Layer 9 of a small transformer language model trained on English Wikipedia (13 layers, counted from 0, width 64).
A neuron's activation on a vector x is GELU(weights . x), where the dot is the dot product.

Input weights of the MLP neurons that the questions are about. A number n stands for (n - 500) times 0.0009.
n19: 703,609,427,558,371,499,503,622,440,619,608,330,642,509,355,712,237,323,416,504,592,618,574,508,507,781,497,231,320,581,381,402,153,597,423,729,620,868,256,371,581,353,275,599,423,479,407,630,653,649,703,490,373,496,378,713,469,660,333,507,681,576,294,461
n29: 551,569,170,425,658,792,248,372,592,248,500,579,516,508,740,509,486,494,591,439,412,345,664,766,590,574,616,540,593,247,379,738,681,373,429,719,681,556,401,658,363,615,370,475,349,512,631,579,604,469,701,314,547,553,413,392,509,296,335,661,530,325,646,206
n33: 527,427,338,590,323,673,500,591,588,676,673,598,426,666,548,676,536,437,484,502,378,347,505,763,301,348,641,624,430,575,370,599,607,598,502,653,431,685,367,377,178,393,389,411,271,440,686,619,499,159,713,701,556,485,260,630,419,642,304,253,555,465,306,436
n47: 631,340,515,745,702,480,595,397,597,327,402,543,866,512,598,414,382,361,439,453,697,587,232,392,185,575,632,526,290,626,434,346,435,288,617,625,630,614,443,766,468,571,433,422,352,524,467,498,404,630,630,722,563,717,711,509,155,380,682,271,232,460,424,526
n53: 747,612,416,706,498,453,562,841,374,525,652,379,448,438,409,458,305,525,500,551,302,453,606,677,350,517,648,241,452,543,507,588,395,355,424,230,498,845,240,541,733,551,548,468,362,430,730,856,603,537,691,580,570,513,465,641,505,314,287,405,270,224,376,549
n54: 495,739,430,537,350,642,572,706,626,514,406,489,416,405,547,940,382,461,456,402,498,431,491,682,559,560,428,343,228,511,548,531,378,703,507,711,553,803,128,427,317,430,389,360,247,434,515,404,583,535,878,618,443,365,615,376,601,591,530,506,546,526,479,431
n56: 470,681,383,539,459,709,276,528,306,510,355,687,654,797,440,555,265,331,661,365,648,350,657,499,611,572,623,433,280,835,407,437,303,355,517,554,629,392,406,722,626,571,512,397,389,176,572,478,642,341,592,461,427,544,604,587,382,233,490,691,606,689,589,243
n91: 398,603,390,569,253,535,307,253,290,287,742,505,538,697,364,532,191,403,507,352,657,304,475,633,559,619,621,466,336,347,636,696,576,302,655,329,638,636,509,580,373,542,353,620,440,803,723,286,515,593,469,511,714,611,755,362,630,218,535,456,484,573,539,513
n113: 546,749,331,612,297,422,403,533,603,374,396,700,397,830,505,511,275,448,432,627,733,323,542,485,402,292,785,546,567,708,385,828,533,478,692,241,486,363,535,382,355,452,365,365,309,575,505,568,679,553,704,564,398,755,709,522,633,389,500,342,451,585,356,711
n123: 754,401,475,501,371,859,27,518,503,189,798,686,488,583,524,711,602,342,189,466,504,350,690,596,355,245,625,528,451,576,475,651,265,517,319,569,192,621,385,565,521,290,365,383,503,654,695,795,672,639,674,748,585,650,401,293,381,504,260,592,505,389,705,390
n127: 456,751,553,329,471,499,549,534,299,501,430,423,480,410,525,665,447,457,510,572,497,447,570,152,355,580,549,462,387,362,537,508,575,449,458,362,321,775,563,628,583,429,581,501,536,750,480,751,477,530,628,271,535,451,398,629,397,567,356,501,624,590,876,504
n130: 648,524,307,603,652,717,132,356,774,298,758,703,402,756,488,626,250,572,385,659,465,542,503,340,373,465,354,628,332,616,488,499,524,564,545,384,592,490,280,491,241,472,384,431,412,359,667,316,423,534,478,584,635,625,359,522,626,304,486,181,708,653,744,176
n144: 413,524,581,929,613,556,543,630,721,526,652,641,419,509,430,679,562,368,423,577,516,117,377,356,505,366,694,470,332,524,543,538,452,318,537,456,569,340,559,395,298,475,95,528,515,514,562,597,578,261,808,858,579,642,485,760,548,401,596,203,330,339,619,229
n161: 693,370,347,477,747,434,453,404,609,429,406,465,542,710,683,583,255,367,480,402,582,439,476,488,705,421,812,279,582,712,427,622,240,398,581,438,646,702,319,301,525,628,404,680,130,706,542,279,432,694,774,538,429,496,453,612,605,413,252,278,634,656,295,410
n175: 737,574,618,597,407,433,549,532,648,452,522,331,706,649,751,401,305,530,529,616,400,507,565,482,639,476,357,373,237,497,504,313,478,611,451,443,532,688,97,538,425,709,378,358,467,686,480,649,557,731,487,320,498,540,464,460,259,475,413,528,606,602,631,361
n237: 388,552,635,402,568,373,444,529,573,260,541,794,392,364,538,628,584,509,605,511,755,302,471,362,593,575,498,586,560,568,493,407,561,232,378,372,535,447,489,727,356,431,322,625,333,759,551,684,446,549,455,350,696,474,120,403,841,397,520,423,473,554,718,509
n243: 431,426,646,404,450,482,482,634,309,609,538,308,692,445,590,592,605,426,451,472,606,373,600,352,632,383,362,468,386,356,505,464,582,473,605,522,316,642,281,331,486,735,267,569,481,409,800,604,452,589,653,465,510,495,629,669,706,517,454,409,612,319,662,633
n257: 612,563,370,496,479,635,481,676,590,675,555,437,551,328,432,314,328,400,459,191,599,386,469,305,393,759,394,565,248,457,537,481,537,515,335,594,413,606,464,546,415,685,472,567,522,659,562,585,510,607,509,711,606,688,539,595,343,135,366,774,508,673,771,516
n258: 464,391,469,489,382,396,494,530,525,581,501,595,660,427,585,584,481,390,365,431,481,347,349,468,262,514,503,239,174,562,541,167,388,518,815,472,729,617,374,508,471,681,401,352,477,550,504,387,513,389,640,601,771,837,422,696,714,348,729,541,613,222,398,413
n270: 522,493,418,351,544,497,427,512,500,421,243,580,633,640,482,382,304,726,300,809,422,356,456,296,728,433,604,302,425,666,516,705,586,547,297,180,234,416,453,524,342,713,513,565,578,535,544,559,696,445,416,658,581,630,723,756,504,533,489,574,600,340,552,415
n274: 498,488,354,533,377,435,589,741,400,409,682,720,440,654,681,770,457,291,605,383,436,578,733,237,235,461,594,481,419,431,370,401,400,555,388,644,554,766,500,485,519,628,374,185,337,220,561,826,670,443,278,428,542,522,607,624,734,628,609,654,606,346,574,378
n278: 534,678,455,488,263,668,347,857,359,470,559,678,683,666,784,542,508,420,361,182,428,390,528,503,502,349,723,414,319,617,485,204,366,716,424,752,642,700,481,742,447,429,249,300,346,464,499,520,420,581,574,436,528,405,334,600,658,445,260,314,493,629,842,592
n283: 704,625,374,579,583,442,446,301,628,476,587,504,571,928,472,635,582,252,172,620,554,411,536,634,444,418,564,168,414,652,125,662,340,591,675,410,583,533,308,517,545,530,140,448,188,776,534,548,410,488,375,297,305,512,593,795,731,466,356,473,677,563,515,344
n291: 414,503,627,390,699,730,328,336,601,582,571,577,521,415,644,627,455,786,595,227,604,413,385,406,364,778,517,581,301,464,537,265,623,474,632,424,651,442,467,625,329,551,505,458,461,602,513,602,339,589,521,171,704,645,305,302,589,571,460,428,588,395,411,436
n307: 626,511,543,469,411,641,559,805,247,608,601,404,652,462,448,529,211,510,196,287,628,177,634,408,787,636,402,340,304,518,502,553,783,181,492,403,307,512,402,536,212,706,593,751,412,798,619,644,520,543,576,371,792,436,541,600,602,468,350,408,412,443,705,332
n339: 621,273,409,481,510,796,449,409,807,596,513,765,657,606,518,628,328,574,458,283,388,456,732,495,177,260,716,504,654,628,356,571,526,470,380,275,594,440,452,495,260,349,287,256,428,630,723,648,450,336,372,415,499,767,829,538,503,373,401,820,300,443,395,484
n340: 563,754,396,431,431,556,365,283,496,488,600,590,483,493,611,477,499,445,673,406,759,470,332,613,557,384,493,513,551,496,400,705,503,342,512,563,106,871,280,697,504,400,453,553,315,487,639,625,328,653,692,852,822,600,774,532,365,424,376,556,260,345,617,657
n348: 932,583,592,606,433,475,250,528,258,285,500,569,868,446,606,509,594,474,263,622,732,324,455,474,369,581,232,179,439,619,362,455,292,655,426,407,661,555,396,663,557,933,392,426,414,473,370,647,471,399,414,566,541,509,657,628,437,384,452,575,206,423,322,256
n356: 542,640,226,466,625,657,543,319,323,520,876,550,368,467,448,492,300,467,525,315,409,454,557,530,586,662,459,396,208,587,392,404,540,347,461,676,482,499,400,640,469,538,619,600,451,532,550,487,575,371,472,608,650,392,478,493,593,360,487,631,354,385,594,663
n361: 329,533,257,605,598,514,374,494,289,254,710,489,611,603,668,706,586,283,450,558,672,313,386,373,502,443,510,717,486,646,618,791,667,489,414,347,358,653,315,150,343,523,342,215,361,360,544,759,660,512,388,451,609,656,555,500,315,463,688,700,447,470,607,404
n362: 554,670,274,568,663,369,297,462,355,556,420,909,307,699,519,364,491,350,443,674,461,431,409,535,233,217,721,309,509,531,430,658,595,470,582,539,475,796,448,385,449,282,230,553,490,842,447,628,689,475,622,509,540,550,403,418,286,426,606,614,618,508,585,396
n378: 519,929,375,722,553,458,407,647,330,377,571,694,704,504,607,592,135,549,260,588,517,376,625,324,376,459,531,386,563,627,411,773,280,439,421,510,398,376,427,603,556,461,409,471,321,570,588,398,702,463,627,554,367,369,698,568,527,340,421,659,627,596,318,757

Each question shows a token from some text and the vector x that enters the MLP there. A number n stands for (n - 500) times 0.021.

"ight": 304,553,409,485,428,507,588,450,496,615,627,442,257,545,468,481,610,574,517,422,437,772,584,462,551,435,466,740,633,349,664,614,464,522,506,614,248,549,608,478,599,470,568,559,474,349,422,525,511,466,462,509,627,305,529,488,494,538,522,339,546,312,405,611
Which neuron fires most, and how strongly? n340, at about 2.6

" L": 222,370,592,596,638,592,488,380,541,570,543,370,504,414,485,439,555,472,366,477,376,507,480,569,441,439,387,504,592,580,687,556,594,481,411,486,574,522,633,414,481,560,577,400,362,686,500,466,419,330,574,326,518,447,504,395,561,504,680,673,602,573,439,583
Which three neurons fire most, strongest first? n291, n339, n361

" year": 453,476,566,541,493,562,432,527,595,671,407,297,524,468,299,681,620,385,695,669,419,534,455,350,425,553,354,446,691,514,638,476,525,519,666,557,512,591,555,334,683,363,508,537,537,338,402,405,462,346,603,248,433,505,527,499,516,647,483,382,529,519,525,540
Which neuron fires most, and how strongly? n19, at about 2.7

" in the": 563,494,405,587,488,488,410,493,447,486,502,275,411,392,438,551,582,537,510,482,411,412,475,523,438,420,500,481,600,580,909,520,547,400,580,435,470,433,667,549,444,498,650,484,431,534,407,508,474,466,527,418,552,536,487,408,480,438,550,544,487,606,520,517
The neuron with the highest activation: n91

" Att": 464,344,446,597,565,544,476,400,642,627,500,450,512,450,334,372,424,666,389,673,362,371,419,603,478,384,481,396,693,482,625,546,415,573,520,687,370,397,720,682,560,352,530,486,612,632,545,408,432,423,617,497,366,506,464,298,406,611,531,414,618,587,312,615
The neuron with the highest activation: n378

"s": 286,537,522,481,501,357,656,406,431,477,484,485,508,415,640,388,554,570,742,618,546,696,566,504,591,493,522,540,574,519,618,413,529,508,417,461,295,367,469,553,675,332,598,478,576,347,690,432,390,396,459,259,483,677,332,399,476,723,438,497,615,444,556,591
The neuron with the highest activation: n127

" $": 456,591,431,606,428,420,599,495,469,531,495,373,485,500,351,314,741,459,414,457,390,479,497,535,490,432,291,680,649,486,666,570,745,490,440,403,358,512,478,485,593,354,655,585,457,448,452,391,304,472,569,512,448,476,426,671,554,696,527,457,592,733,349,524
The neuron with the highest activation: n33

"; ": 553,348,379,589,638,373,479,432,429,505,473,359,441,491,449,348,716,582,554,593,544,551,692,526,658,451,320,506,740,481,529,543,694,537,561,422,621,386,547,523,477,458,382,596,478,514,389,314,333,526,524,388,346,601,541,267,681,650,492,485,610,506,360,458
Which three neurons fire most, strongest first? n161, n283, n29

" ar": 351,644,693,421,508,429,441,404,596,593,471,534,444,283,344,256,474,542,437,412,279,573,524,452,410,628,601,408,558,635,713,430,437,695,514,667,545,525,552,593,552,360,581,463,544,501,480,280,501,498,577,552,499,361,589,547,505,460,575,336,567,547,549,449
Which neuron fires most, and how strongly? n278, at about 1.5

" J": 272,353,441,524,581,478,641,355,490,476,453,538,536,280,446,551,730,400,424,544,543,508,411,639,530,513,566,449,520,603,572,541,541,419,486,404,438,272,561,414,504,627,744,480,659,628,434,432,402,257,522,519,469,579,499,572,474,510,649,593,629,445,448,399
Which three neurons fire most, strongest first? n258, n270, n144

" (": 527,517,410,559,553,458,447,580,423,503,429,368,809,578,289,275,713,579,506,566,385,497,506,655,423,493,319,471,519,493,702,515,707,512,497,466,418,520,569,548,634,445,479,528,464,320,430,358,440,398,478,493,519,479,372,339,559,470,578,593,606,586,371,590
The neuron with the highest activation: n348

"oph": 396,345,390,451,460,581,376,480,608,600,648,497,495,457,450,270,631,482,623,416,630,595,517,373,421,554,523,704,807,299,579,564,424,469,537,397,463,354,683,572,438,427,487,376,727,585,300,539,500,358,563,607,417,605,384,560,466,498,541,426,503,614,342,634
The neuron with the highest activation: n339

"uit": 452,408,492,514,466,438,589,615,565,458,359,388,568,651,366,518,681,485,528,610,175,504,450,653,474,423,433,394,651,323,805,456,467,536,452,610,574,467,486,481,536,466,495,547,538,435,534,589,355,479,627,385,507,496,511,403,375,513,579,468,598,506,525,436
The neuron with the highest activation: n175

" rele": 351,400,371,475,560,578,402,381,606,567,481,475,595,302,274,343,731,655,559,560,298,570,525,729,434,467,395,432,601,548,616,467,431,655,563,650,519,385,536,539,611,352,540,487,622,498,635,388,440,409,556,621,468,368,634,475,518,503,474,479,493,579,403,297
The neuron with the highest activation: n33

" |": 520,484,457,578,558,490,429,441,519,661,549,154,558,472,406,406,630,494,463,541,319,438,533,430,414,344,437,420,506,569,758,520,546,477,391,438,493,549,647,494,558,531,615,487,493,524,411,490,462,493,566,392,523,539,500,462,571,396,586,619,451,605,551,553
The two highest activations, in order: n257, n127

"ipp": 586,415,535,465,443,458,562,457,497,455,398,586,426,621,76,509,691,469,599,378,554,384,503,382,501,480,381,582,553,413,593,544,473,531,393,574,659,394,557,482,644,647,454,486,670,563,429,494,438,585,556,497,334,289,640,286,527,323,481,577,674,588,480,705
Which neuron fires most, and how strongly? n257, at about 1.3

"onent": 525,324,354,578,565,516,378,595,455,496,461,404,467,403,434,514,591,472,657,538,405,403,569,527,505,296,511,607,598,364,799,425,486,499,544,520,501,480,585,380,582,455,291,610,506,521,417,426,479,447,568,435,537,375,608,334,711,561,567,508,690,578,396,544
The neuron with the highest activation: n243

", D": 305,498,472,552,481,430,521,471,386,605,507,464,594,426,580,419,767,351,395,494,423,424,469,594,464,574,544,665,622,543,676,488,414,380,423,377,496,533,466,550,634,467,602,539,499,520,385,440,461,350,574,508,452,431,364,497,507,376,778,656,577,447,356,605
The neuron with the highest activation: n258

"ruct": 482,436,631,533,561,426,487,558,533,363,363,493,571,447,390,569,765,404,492,364,244,550,528,542,393,378,448,653,574,432,773,438,508,479,256,527,593,369,470,442,547,519,555,434,558,521,588,670,419,386,483,506,489,426,533,365,516,503,517,520,676,646,473,554
The neuron with the highest activation: n123

" inst": 432,457,496,525,587,412,371,454,569,538,468,443,634,406,408,449,634,637,544,483,273,496,508,630,269,425,425,575,708,447,654,469,297,541,528,596,506,378,569,574,771,415,343,388,720,436,545,598,384,343,544,623,617,377,603,394,342,510,504,543,688,501,477,525
The two highest activations, in order: n123, n339

" Philipp": 402,574,416,670,506,469,458,437,577,510,431,413,408,258,278,623,585,530,441,507,551,419,566,556,517,397,429,483,550,427,737,547,716,475,437,406,638,291,688,390,322,352,469,606,573,547,548,604,468,340,543,600,580,340,531,341,598,510,547,531,567,598,478,645
Which neuron fires most, and how strongly? n144, at about 4.1

" N": 260,517,403,505,586,497,486,476,487,447,523,436,580,574,255,558,703,373,505,443,431,485,545,648,493,521,500,430,711,675,634,465,575,411,548,457,484,339,594,526,420,475,632,413,516,547,555,347,431,344,562,472,527,380,349,358,514,464,720,664,606,533,517,499
The neuron with the highest activation: n56

"unn": 417,611,538,361,567,571,604,551,378,436,622,441,682,476,279,609,585,493,490,381,598,695,455,421,655,526,416,700,535,344,430,567,408,368,484,537,562,503,763,437,553,480,497,463,502,689,367,561,470,416,514,316,477,305,338,254,512,529,570,600,478,646,427,627
The neuron with the highest activation: n237

"enn": 411,417,584,398,457,562,496,596,574,541,618,420,419,415,526,463,589,481,576,462,425,476,484,509,577,591,391,663,478,370,458,285,403,391,399,529,343,532,749,342,478,721,497,590,569,551,359,472,398,340,536,394,605,388,693,393,545,556,612,700,602,337,519,867
Which three neurons fire most, strongest first? n243, n356, n257

" T": 228,509,474,494,744,542,448,356,387,541,488,482,514,465,398,416,546,366,236,467,446,627,424,436,556,538,599,477,637,613,669,558,389,540,632,529,365,461,600,458,500,399,647,462,580,655,510,539,387,537,556,449,454,387,431,467,479,544,692,607,543,489,480,484
The two highest activations, in order: n362, n361

" P": 230,585,529,426,630,517,465,369,427,482,376,475,482,486,418,409,587,520,380,529,586,516,513,531,491,731,569,575,333,604,509,307,491,487,460,654,565,419,574,495,546,463,698,445,489,523,524,488,564,372,530,418,265,507,468,322,499,479,709,737,535,665,440,562
The neuron with the highest activation: n56

"d": 391,225,509,556,546,469,555,368,418,608,595,461,450,538,549,550,667,518,600,476,583,488,608,362,507,589,424,670,785,559,585,435,477,464,602,503,528,281,600,406,646,486,545,453,552,353,597,397,504,188,385,385,585,518,440,383,562,719,489,489,595,488,420,284
Which neuron fires most, and how strongly? n291, at about 2.4

"ra": 579,617,425,404,610,382,716,486,628,451,534,416,615,500,549,443,577,452,571,443,430,535,494,441,363,431,369,432,448,503,734,496,385,591,483,586,703,318,494,531,505,558,377,467,561,608,575,613,255,533,366,451,397,352,576,347,348,553,677,427,502,513,446,601
The two highest activations, in order: n47, n175

" in": 604,484,475,579,449,424,500,536,490,462,458,202,518,413,402,562,455,530,443,521,422,513,516,585,432,463,375,420,532,637,827,481,509,444,520,592,418,351,615,530,460,549,683,513,541,510,408,428,454,484,441,440,560,468,432,454,462,456,629,517,600,630,534,534
The two highest activations, in order: n307, n257

" | N": 431,526,493,499,816,511,518,626,524,548,418,371,466,567,454,509,725,340,417,429,404,283,598,486,514,387,480,439,625,578,533,618,394,506,471,414,492,332,573,496,604,500,655,539,644,502,469,282,313,435,524,371,508,459,419,481,613,426,647,697,441,558,416,561
Which three neurons fire most, strongest first? n378, n283, n161

"G": 251,377,453,411,472,496,497,367,545,564,440,394,624,424,555,624,615,527,578,597,297,522,619,491,502,627,577,615,608,560,474,413,478,570,570,385,477,417,516,428,673,275,566,481,614,305,506,416,536,332,443,331,650,653,644,314,497,642,636,556,580,455,491,554
The two highest activations, in order: n339, n291

"th": 429,436,523,472,331,447,500,346,415,561,371,443,409,623,514,461,644,569,294,521,516,500,571,498,367,513,573,550,590,494,745,601,110,588,615,515,581,492,484,498,560,359,523,522,732,412,509,450,505,360,473,417,434,537,527,427,686,473,453,613,701,584,453,526
The two highest activations, in order: n283, n258

"1": 398,476,503,691,521,469,521,524,605,482,333,222,612,597,374,517,679,556,498,599,397,573,545,544,485,344,345,458,710,481,565,633,614,457,548,480,551,264,580,548,494,507,528,608,563,431,440,380,496,508,541,322,364,572,476,501,547,578,474,540,507,639,249,564
Which neuron fires most, and how strongly? n113, at about 0.79

"os.": 645,180,479,426,627,557,594,601,554,566,559,360,407,582,428,577,657,480,635,467,556,354,528,541,587,331,528,430,546,418,594,590,472,512,469,439,509,420,693,497,722,542,439,652,446,540,267,376,373,469,541,310,391,326,424,462,529,666,436,451,446,592,450,604
Which neuron fires most, and how strongly? n161, at about 3.9

"Gr": 446,624,506,528,732,297,484,408,630,546,394,431,515,474,236,422,523,483,429,471,435,332,670,644,516,503,561,401,626,427,570,591,466,616,618,574,405,443,729,464,576,545,563,571,515,699,417,483,558,279,351,460,496,242,510,441,591,400,610,512,482,509,522,404
Which neuron fires most, and how strongly? n283, at about 2.7

" of the ": 508,528,586,666,420,416,434,543,346,389,485,386,501,414,272,260,637,520,508,523,468,375,521,672,458,490,565,528,678,538,758,621,559,424,503,388,459,476,616,496,352,449,564,543,464,406,522,335,251,445,529,457,471,457,533,432,574,616,571,562,531,563,553,791
The neuron with the highest activation: n91